Layer 6 of a small transformer language model trained on English Wikipedia (10 layers, counted from 0, width 128). Numbers have three digits each and are written without spaces.
Take only the direct path to the model's output, skipping the later layers: a vector added to the residual stream pushes a token's score in proportion to its dot product with that token's output vector.

Output vectors of the tokens that the questions are about. A number n stands for (n - 500) times 0.0025.
"zh": 354521458504421594558585599602359520539511540312453398283372400431338519447450571303296557549474382209544416308491504271432397470619532598497645602243553251649546531342506418466504512664427544621419387460323404288496580511871462331444414536517491333280384633557398401253461522510473616450474344293258478531694513520664341617577449452587517302496414423561238443544517548666716459511393
" \"": 431457480553639546647329370712532485515497431503571447523386632494366637589470584457542588380578507584350532582409488530547387738620511620258570569560442538350552637527375537619589483489507576412666572542481486872546405784450560569486520241638613657638613536462410552520698594608631403274547712643496461323273338341510239607526455486415654436496591488627557592535484336343444553507565
" Un": 598424572494588570526477613615327447621437442387514394539558545591482444432541574537524500381559327545362580565452469458524517640551477506565675614489477542384349523493606573506553521445552582586597592398369552542387473494506509625475481431474469476507632438532341593512519434595487653387630374361577544509497296387492570605475625612416346274500633511552422427450482177503406451404498
"math": 160430590420462694321648575377484561541511507569542482564616584437299403513502599582738491562767483500298659527531346530534560424305519468314342503464537481576416616379666434306621507658559479205636402484587170734579585467616608300532545438599405422338350349486228539347370567570415500557405543480530468440776659429456669513494582454667578405510534621574403329390570422407553464442359
"rat": 387458572766442360753583481385678350580448495680436492667547622459719508509495531539372521514573589510628339417722491388384339373413346463429474528524546417736460649521269379148461520593592540592492468404509648173314617316119324310459295635449412514324429576485582345586500544436662450473182199406444589508694504646697531604574263428422374516509570539443509342566376388509307351492588
"ef": 400315360512742747277521856485288373577553447301441678481663537465709455540585340626379389543496433429500615565355287628571339575585526463546535420414560456445439496549514386496579557789411657293479416339246581729509442292500628548550178240187569525409476238519482472195579398534582694411620290561395537595312584489535464614469707543433543358497370551639460352303511578384357493220497
"nd": 348617688428427746755793597758329349463786455444567321554211478406434447430500475278297548589504453447663331413629574653644364325733392446657649665411522246732280397816607440614468549617637535404308426235226526452417529428203452456531674793705507504360608496520567684126750597302488528596606512537543580519403602428606341471662480375451536414493241540437486485367488579476473202705575
" locations": 221446466295603421556850583505633516409405500430381600439376494655557313460630522584612494647646581523606510618518601445536687635241532304525556411386490558676741458613500451523477519372315283591637679546609477542425673631604402459381531577716515487464678496442611440268544523330340785503453723535553611472476689521438448366516402420666557310537569592296599604517713545612804423383712
"alog": 174415310355735379525668682619461596153311358454468616415461407468378486529558659433427444329250326520438405643725579552668489828323364596518349561257562634424500354403504480534655551675278772437633463453437486510201382379505251420596214783109219362304523607485504411114450760482365581472280673553485505545684483656719717645528413665814439233506605622568510516271447547350276324606717
"%": 277618667546415721516520493509735642358538567485439450615404488423597214403519377406259407433569427539375672514551525462554497554539661373521732310580517578422514349342405554664294483556484481559731522603341277650500447700461660564473460380645580189292411454424635354303482526482444619510433468479468279528397534486395552493809531647454395554522336337288640504472627523665515321657635
"ens": 544388390431681519650813636604650394446488470454456673530547497355462432509495466595543575587797404476421536604475456520386399480426618428585450621373547646758485670578447375443121511651541700414549671695522571587601723407641416641520302447206474517357391351543616508133542417489551376454528467411343269563421465215736539621573653246771546679499511555430310161598467262400409490684453
"uo": 132332401430689355555328454534556478766439461504630545515291437569595582485562678357296600539438441503431489447506837260601475652471302480542658258646537557796973267490520393500524472816382832793601452451406464531572684307521481388352359582570415507260516653531633436564387367530474500483507311364309431500513554507675716545352604664430453525520348514282363473629417577473459432414531
"rica": 322166200251623372538730357689416611538261370535297505466381711392631372633511561536629477520459312715495463628429787435661472551561221573373529407541519416750399433701432403519632540658796491309495531782374577460405672380389465393147363570258390388216407782479488603351500631305662249659488411500631778476272613582422364622632659496795426314502565535346599624673365409446300397469600
" Running": 526306605552612488401513705429583450522692462349399557346364528511541340477574590561632416805461525496744758556585662485586530208638587622620568420470571709378553755610621531916277546523442737572642652664414427283282663435587249364452540517460493428404747670365584224485261581712307619468657632332523660387392462590521717377439674458688420610518405521764635655692636427598418420633576
" seed": 460548470478564424523519630413486273596427572529543545632201566500723655371639384445500481593567507313544453462696504398535616533496352378538287558275508599578541711612406380579606535709432402540675428524577328460516532496620457413340428701568450474497550593359539427562623369404618572647337455613257566442416618407317678653766564512586568414528504429222648552497497419632691317730497
"time": 463678377670691419536607689408310541177295544487352326484469549584322478371434652432533429481613392766637473403537581373599632382562359435428672471306510486393559767453710469372609558577424441206371652388685620641751463513539399140535634463386514560408605508418641326350508440480390742619542608508702651315751706664788583532614694646504744381498578687608873594418508731434504442649391
"ks": 153649665422445531547437461524586275352690467693497385504434493531427569439433670461704564507590449451399599466714365620364447406517650299386247798512580667637485432462490382371275527778466492456588639632496524233388802640607538672455645488725575208483516622559529496171749359398552627747475360357392720560246327430500272515584504526401500653498344396513372314544602536619601421539438
"sex": 423664441495360554778665739529651135244294461660354505500483736426510505370547624521616438441695593517481443274671238427629377251410648437333632760819563385358602692406524393555337543784400742262326216537313471553420703520657470253524210305561617623285316337345616247663334433491407784516513473316407636459591346469713509540528766492696321613521607367447531021452837500537336390305471
"al": 715331401644297319237561600376446518461425452488542525646625428521540471350444636511596575548398214597492580625378366585652426585474691411500633271479490763377474411496510333444601582566565554404293627495620600413648468479679624211441505596301645618403533551580645434198484255266615683483437762733482559584474493280211670481427342595615747650493319512358141418295562513377395644403610
",": 636569337582247410504448504386553606436595560601658426616663274464431689655390441676303581544500415434359622428400355594394612387575435636593682601635414517490471415728280593413620447641480443721345632500682500689665442492383446477411660323540577554605380284653561549587691443386588497538350496546451458565428623371430470301452405605547300449464655375601258458636504611437389642570685
" occurs": 567437503440480476447678408465361272557337383692436330365394555521844310425556744718385416397351641543350645480652472479380771509370478407629301307496527400392615636529667464539515502513309603495777430477398392629546718725726333525513466569539632426356488520455522454443580512273435373353709586660451588261671743508560423582650519429739131500517548532298532734660559345486676249577734
"=": 465431540409429535303513309490587387338565594389386603585530587382239545540418278644500672543517583419378544290404378534309396301293664331702341392570488743391353345507625567525717524444500275564597548358495520625374540670542580601496604633566704514409333492578359669772559354295575602312199504656713520363581649645297278711581523507317703487520657472460580723515329488464635321390624
"ibi": 062205428451329587167445256662345486560390404517441625596640637623669500497567715679336527666638581667627460595590583426458371397441472447405519228456588381312850627582635362668431549658491552611377591466466465515490514102751304174464306475796372349292440612584516352510568399381573445530688500266627540421786476572428483537397638407374168473513674592456433712512274509587549470338455
" AP": 323448466185660613514446668410529548504421486557378552623550534433632271624654438506583466482650400458476497448649462634325590709418328469397598537231520589604333538453640512589425504221500500194625470541416610330466563465496613446514516566452361364465601500408436503438685462420771648581739465433533479504540399412457593516595418455304420412516573526187597647412420407485441462450448
"On": 269309563429341484350478573587452504536643445575618627500313597716526346424410493445557405567553594515458452562451434373420465404446648256539456633412535523509379523387517435482648567338836545424486390568322590596562379688596470373465641520524475322383578520519317514532500306546561369570444389532657626224328528643530331590558372441393395568526597657730739485411552476481657385500497
"gin": 389464399641264635825673318421482383336291643505472592883370598609617586464512495492594525609558532566519283504553463488770482403638135326455646781308612464555399420252647228397546509716569604391589284396500281427421691621612496538514318450373276466332593585482479524435404363598592782712432683331357644515620679305866514836528764345345710212506137440647386463630522352651557444546657
"bra": 228735393303523578458422629180346500612137451616473713515299451604390520289493636629665490563311378514579410530547496440436356468274424424470466547301525371631411493423457424341706514396832469424516333677246520322649727267399379445356261492505349451201504440524440716397447476356740507467694493456348540508475676572534504482576529266661505370497576643509534465518452496383520530619634
"\"": 646512464406283347302482500317520552537723584513589309840512601489233473437538630566293511411522436436364340595576295734513286121555551384730416384641479652218407308549478538808452485491700448659573427625461754635320562804334576405375398568291486636447289359510637452778551771492697551375660385369617655407302582828736547406650617639487592621477517643563538481588336605596478437462734
"ated": 562262447281415266736714636500733525548372519424477463513554628449760357345601899520581571621226664599495533427467745706804458631319461175680694365468536450353506504297496431495744504544614437423443329570414345172541430509706522577295255456165552544327657487507594568028562596221563566408496616829372736432543619571421580347462487269215356585541412545686260731358509596555518515429554
" Journal": 293549490508496613723671538557570680236144443394331528375449559633641355380495400493509436539719481341444464733513674585646379687479381825463542480496524522493500411476603400533408534394350599278562433644265472544212535622655453187468574604277510567445433617414382575645592699343474615463529556534517512428693425730600664441256670523659282410504620408482709399306549220412339588523737

Each question shows what one neuron of this layer's MLP adds at an activation of 1. A number n stands for (n - 500) times 0.0014.

n121: 506489601502562441492454522519498492506415514510574451530550601416538529433369580531502534515513466491460463460386477516495593560601612461616454548446527490508467583436530622473470408469462525638533552430559482518454574577551400538496496409559427515698533449512435557644576460545381476461545498502442456532543370565485497515441616405545520505502538439509493533545331552485487553472462
Which two tokens does it push up most, strongest first? " Un", " \""

n128: 449534427377464492461453489425481487542315467410536413515479579510641526465500508581575568542566501475504496478500514508471509440534486491530426523484580513556488479369446510483493527423468516452551558508534502462498529528537517477520386457460510434352435418418455477537462498490491507509495489587512602426424643487384524582563606366501450493514588563467583462423526536545555497596563
Pushed up most: "bra"

n25: 420567675615486443483487505657428570528520442595544478480533562473617496505552489401545599511546397485414440504455477498572500456469478639458455455467456513587479613559498454620422393513411648406556397424449434512408434498453554464496551526483449506388433593673568491567434439470485472446587465473442426524399507455567498481526509583585493445447364544565562443561500439538496500440508
Which of these tokens does it push down most? "ated"

n97: 468473438484521521473576453446473507489534469474333487518488523438511588502498529429547517489480454530473535457428584411529541562487517498510570442385506503542500576495608466467476449544488524497401526560550435541568472502509433370552619580513515459541474498545391514477564491498556488505458548379634527578574577506511550523457472518518414425507519480543572538383451656505559589408503
Which two tokens does it push up most, strongest first? "time", "ibi"

n166: 573462601579533561583525556520476486424505597525492539517587616460475467497527606409514542530512468493546517492483552467445498492492521455432526561498391488477462542433516463476563480534465384530580574502475576497483536539496486454449613468473526529540559518518502558447546514601425423409488629560538686450469553579445456582504421438529478497428454467492613446471459507443459537409575
Which of these tokens does it push down most? "uo"

n117: 459534463466508486393423420504462474554472509475561466543532471460568572534430410570591645478482497512457447390429567543536438444478511512509504415593485662556507617530549446514539547583522552431529433467510531524429502597521376392429297511512500480491511556491404483445477618365662435405516595392369575465475406544556410567488500638598448514419445414508526486568511523466508470619575
Pushed up most: "rica"

n148: 522534524560516438516541495436619469470618577419454587446392557504460543442583508461545533337541526535492604516434552502487601468439462539594469495621405479552485544479507580372465452502443485597596522478416515517529509527555422496487466409482555437703625630540527556494582370508546506485419679620484492508399452534480515466518574547463502429487432384552530482515479535467480462460563
Pushed up most: " \""

n241: 384468500420530446501491566437467555497538566474474506466389476439516466565530446470503540503511488434492496422464518478447575473571508483520581559554404555461540451494545424527443433546549486429537510434572488562509514497514503523388480570572496549247559463519545483469457531524548465491498505565522482575519569537490546454483422378563566548537550379403496418517507524431470511474421
Which of these tokens does it push down most? " Un"

n196: 455546443480440502479589431428418425446528573568539558566502564620523415570514497524535558521570479507398578604465531468435482582554508487495513552492500476470453493413557562385579597508490479474481363534447588471497542505436464590467470376636471523683484509530434585540462471622449573400532541451508559514533395514441463498487556566519460479476569417532482516500482417530399461488623
Pushed up most: " Un"

n134: 395423359470623540481520483422526524465450449544546492533475552591500611580399614479465463543498428463496503531509578517506658620459567590462531459364508443506353408553558431653425454516467538453447491488583424597627432532477404415447401617466391441459392573436560506471429354405524426485559564330423507537597550508473460421541477351486523377508485486577535470437518420525558506500540
Pushed up most: "alog"

n140: 583547437505568447542470527441532468422451515523466464494384576482522544508437476563404422529470464527572454599543443517461553439489519470444547559521452451386486415548556611494617477519545573523429541409465525521488502488445512500444500485500392456518418409392492494498440493497440443434429477535523424458433543520467489545480500502525569570684440567430524530480474542430495458573469
Which of these tokens does it push down most? "ks"

n169: 519396425391376490581498478423568491475485436429500609521444522470394608545588486477441601473584462516517561471415537478473518449384522552562540360415459477585521574464630547424515511515592534393549540465508447538572594613442400480494478403626411459672524562528438509560528364427455389514468515416460610427531529551504435480542526558472444502341477526477485516562517670403508553421612
Which of these tokens does it push down most? "alog"

n89: 429541513631535530473375510559512412378519457567465443505392458531520412534406568551503495455452575412520471505534527523670453457549517538503522528561517506464586441627628424459427488512440524559426547432511552504463483436442530508478559469487360513707408611413376536488465463465457543511442524517485405532489592495494450538403541364494497521644395534530522435455530521452559522433436
Pushed up most: "nd"

n203: 462537488516383482548513550500433469577539446447490503360570458498532567467488583374556583529474432361529451488456523476491496467502431472522485533484456508627487535528433506454502414374453520590549605425452482446489476427560477440540584424520510461537553422534478491486486494490559512547595517515530529637553498484489503526527487442411486420412484447580424430488502580419516488458395
Pushed up most: "zh"

n2: 520485401542506452441435532480583505487563521489526514524482500455465590550583557483497558434439486423525514608422502526576641500559438574437449526432678481510421516507451399573404561568468662543552545566447574491400579522555486511507536465500586476399514495555478572545582429593393329532526516447557429415491568474400447465466498410581404566539406596552454450510440471602521497597516
Which of these tokens does it push down most? "time"

n7: 612436579551427430595564612456574489518474502511477572547491481405370524423565527569531403453606626447394522461525426461612488434540445452489505538473469514460526505546537507483496429537555457503474558487565647445489504423386456317498466614406525510483444529624433491494548409576498498542440467517511434545548496564552521487528516339475427435417568431566472440492428496540391483437422
Which two tokens does it push up most, strongest first? "rat", "sex"

n39: 508435413444521485439473491580481531561523555475578582534506540525487515544448440597488406524506540450512546523558520503565549466508500575421490585550648538486507485590443535550500472557578480492445499542492428544515561376488551489465535587423458555500461477505478461495475567491460574492530473483485397531541426509553507423422517500521577596487490579578516560528550358497548589528503
Pushed up most: " Running"

n66: 398556468404559467494478455524411524616524466523489496492440597520622588491433404645387638495517487520582401472566552485513498390437416558409569442445584558479493466491560471498489563616519536458487476496547469581518465459535652489528474610424496574322413438408581426472448531462564546550523550511556524488584595496424516492511430458480619553513452581514649493445562537399572547495527
Pushed up most: "time"

n147: 424396484579540414481508510508464519466436433500525459478479560528492505537546508502506560454531555491507566565516489532517586516542463495520490432436353496490517504493548530474544493539551484543616516463436526522519506470480436609472416500463604500784581550550570397544547530487502541392502528475584470517465533440461391476546557471471531474462467457418522607530568595532417536567613
Pushed up most: " \""

n78: 540479550524493371442344521621466391515456507620439429514561606442551643453597536461496468506528460447576510446537492459446594577570582599643558511620512547605546443527480569469656507559394483606453479510429420412510529614464567613442564533439514451477454514471423482656394602500462399483481516558510386548557474574522487553480401351543632502587470590364469606487529576479426523448526
Pushed up most: "uo"

n103: 495559600451424443559482528477372458505542476595556489532521435425518511483545423500492663476586483479451532481537580530521506492510454564499396501487396530528577540551425464522462427463461422570551477544535463527465457494604446454470445431428462457467461456450474502500534422445561520467592517587490464420602411365370530509644478496536528493616484427463486461488478518619553464456560
Pushed up most: " seed"

n111: 489505402530484512452485454373483540551533516516508465534546524548591446557632525468482528462497473541454535512478443464525544440450543403490551436475489568471509514455522558489506498585449512481595459512577549606576504505536442477414521451449515527536512520407504494581470515514583455477532533563532469470448603501572525558559451498568472552621568520487517571506503554451584412491582
Which two tokens does it push up most, strongest first? " occurs", "\""

n231: 387510511548432404553422480498498546495393473502433493492505460411465460407328561540417522526507485542421492428461604321476513437623337599495523528456434576431414448527585461664430476659504529534427564485486495457558430445552437438485502458519464464569614504450526527425512511423523494414453537448558529485500507526425468449467549495500405517592529477493458356417524547562670538421489
Pushed up most: "ibi"

n176: 416510555473470625500543459457581565586358498538475431538516453430563521430400462404553565434550482606451435414508667534490466421483544457574474461453411546495594523590467354507494557458473494630601460619456514446456518375533569518494496545367491504538555595492443403486579491423496463425587462570489588437565544502522592515631459480560548531420461405411548424478574492505536451513511
Pushed up most: " seed"

n188: 377524458444438376515523478414465534418486612542421494492410478496556427514427580424536439545453423513542500506446431668381560419511404480564540399529492528593427529490532561376454478396599485522573415625498490428504475579558495569558450586656555659519403523356510541639567466469405471527463486641503479397579467473405548520548494572542624422427500480475611714481523527423593496559643
Pushed up most: "="

n45: 531567461540455500462497495573458451407528475614557420532436481593495430556431418574615560505497561458475569494518564498500580420528523646375566536506471419551473551465494456589526494509511485520492452538498516411456604471539507561606529465516482592455552583553449473574531437495591521537560524515547568493497453469525443459492598435537560589308544478552469480479466519434564539431518
Which of these tokens does it push down most? "alog"

n26: 586447622460525446594595579455613549451519504458427603455355445524442474506528500581504561505612472457506498452479470422466504347615457490467513452572579549444512473447514488384529576428463358529494535463632441417508612573469552412578580482568484486282530469504469525511519637620463484548378545508599428464471390515422456507470585511406404525628548642454470622488379450387485500517558
Which of these tokens does it push down most? "ef"

n243: 582591520565345625445566515538513432514560543470502450553430392492397528594516428387593532573470439506575506534598446602512524523521439591575558486513632597535436437500512696521475533434507447550502486448529471310436620555394542462535582500466567482617564548460415572496488471452466426504589389490535464580407429451408457481377399432549531515577565533478475523452565541617469475409523
Which two tokens does it push up most, strongest first? "nd", "ks"

n85: 568482545377527475601461634519558607429463388678556479563454447512586455443507521476664417563571543521384489582582457504509533548562505496493431504472448545452333515493555605477444537506529488491574469498488493594530567439336553546521514522625412464530421485458431418567439407540428478659556528526406404548555500509557531461502487484562506556535558536517480539498498434404586454445441
Pushed up most: "math"

n206: 529438466482448512468475469587533492558433454474577523523579517475502451543502536545478481561439558415524554559461507501495592534580522582426610559543455516460507507521493530503487411511503447548456482552375475524532570448496599547567567681481469600609483574468469468430473548488431542505485440479496487564547507476497470424506500393463480561538509563531485474513573511489505474496581
Which of these tokens does it push down most? "time"

n76: 502471496445486541516487441529455417492500451471557484564452548520456548495541421626476500412526544520433613542569512563491472489590390653525387464511589508636499535522521480582505511554544529542460526641512455538474578478622518589505453602421445524470535560451426473476477448459460445488558557536478447551523428495536496456519514462533516541661453663489551517550516403476424513525539
Which two tokens does it push up most, strongest first? "ens", "rica"

n52: 460439531581408540500467527492631419475390493412563511412421449572496453646484596520585547516454572551452498504520508495479659526366444484475599498518566505647524369524498399510453526387570469477450679405486536476392407445527500466498541443441525532427520523577474449542506500484594474456376597570388437502467466573508384546505493459430453525532417538659543473525426530487490473496524
Pushed up most: "ated"

n253: 572445453549502369430503518485544458489483488509487513542522512509546517482676564561523502523545452465434649565487468534500498416479536559445525462529537480556569434569446567421548508386607498485533566481566523455536547511506431551426530482429446520567479587614470612441472403545475424529582486418591580471433483573483403457485575422525424378454457556552464526522488430409443558383569
Which of these tokens does it push down most? "%"

n112: 483455480456485478507462528566492461539530448488435550520423672618562502470569504515476463405565497476603531506480510472592567445475414510469457504523605535482535549449482538530466579479461529535565447552442490484411545452532476505487460580419472467397497569380394436464462509471474534616498537418535493498462575526529580455480548345547450525656514639445549531465567485491565430491461
Pushed up most: " Running"

n110: 478538509485430554516523463507486485483512497431434536475527446522446538461452459538522563452531460492439529459515524458486425476497414515614525511524283472472511432503526626443477482580481521604470620506570430428521546549482437464505435424514477432963453460415510392466495441486456469470564541470589510507528572541490503557537418538411516434597533492497507455470482535539526459439485
Which of these tokens does it push down most? "rica"

n137: 610506500598447491471585572627578546460493529520489566559362453520522486567526476477442459502510471463610519536600480569441599393493584607429505366543724494472488504576556544395502446510590445417474413487380526447606519416468584561483412625533511576492441491494509507576554509409382572521515498395457512494422441475530538492399391490542470527457470638593507526511537453439527549475589
Which of these tokens does it push down most? " \""

n150: 524502468599550492565539526442555546478472526652550447502412457439545460443494585430466453573429532597634517563453502561470504506500494446446566530470572423541558376610479510494492492475621519479479532475549578449500484521428451571528498506527551536361464406500466579502541577523370627504405504558431408413516376517509466517451578447551507553465438445480498597459507511412451560520554
Pushed up most: "nd"

n119: 619466411453573546540461450462492412518574479511448596534495607490536489550502454537631533554500502450551485533422338509464467432477549508476546362489767495463404515479548463417577529519474580489445513367549564574504517524508570534496575448500429587465384647521367567513376467594532562451530537470393466625485468561502470648408585505541504498492389596511500403590521496341527531427418
Which two tokens does it push up most, strongest first? "ef", "gin"

n186: 488582469483557588484475402506557505446527615561518535561448437527645525556500476432489396577439585416583537569607596559443541468481568372549498541403478599549560383484519459445438504464468447452538523585492479545454630491518519637565442557455619524436556455510402513483619434398523628524535502485567636558526550411463423497462529554594435613471533480546550583508425452540552617522453
Which two tokens does it push up most, strongest first? "ks", " locations"

n234: 557452484437554522421502495468497535581523569465568520495485490474521579452518576535569453481497462440477510490520530471497688516524479546560526531558589579511410485623517568522514360431534452466412546479509571578579425598508502604517625516565402599516446363476411498395401394482511521571466527518424416609534529451474506384394518437529474521543571488492521558506558570439469523554497
Pushed up most: ","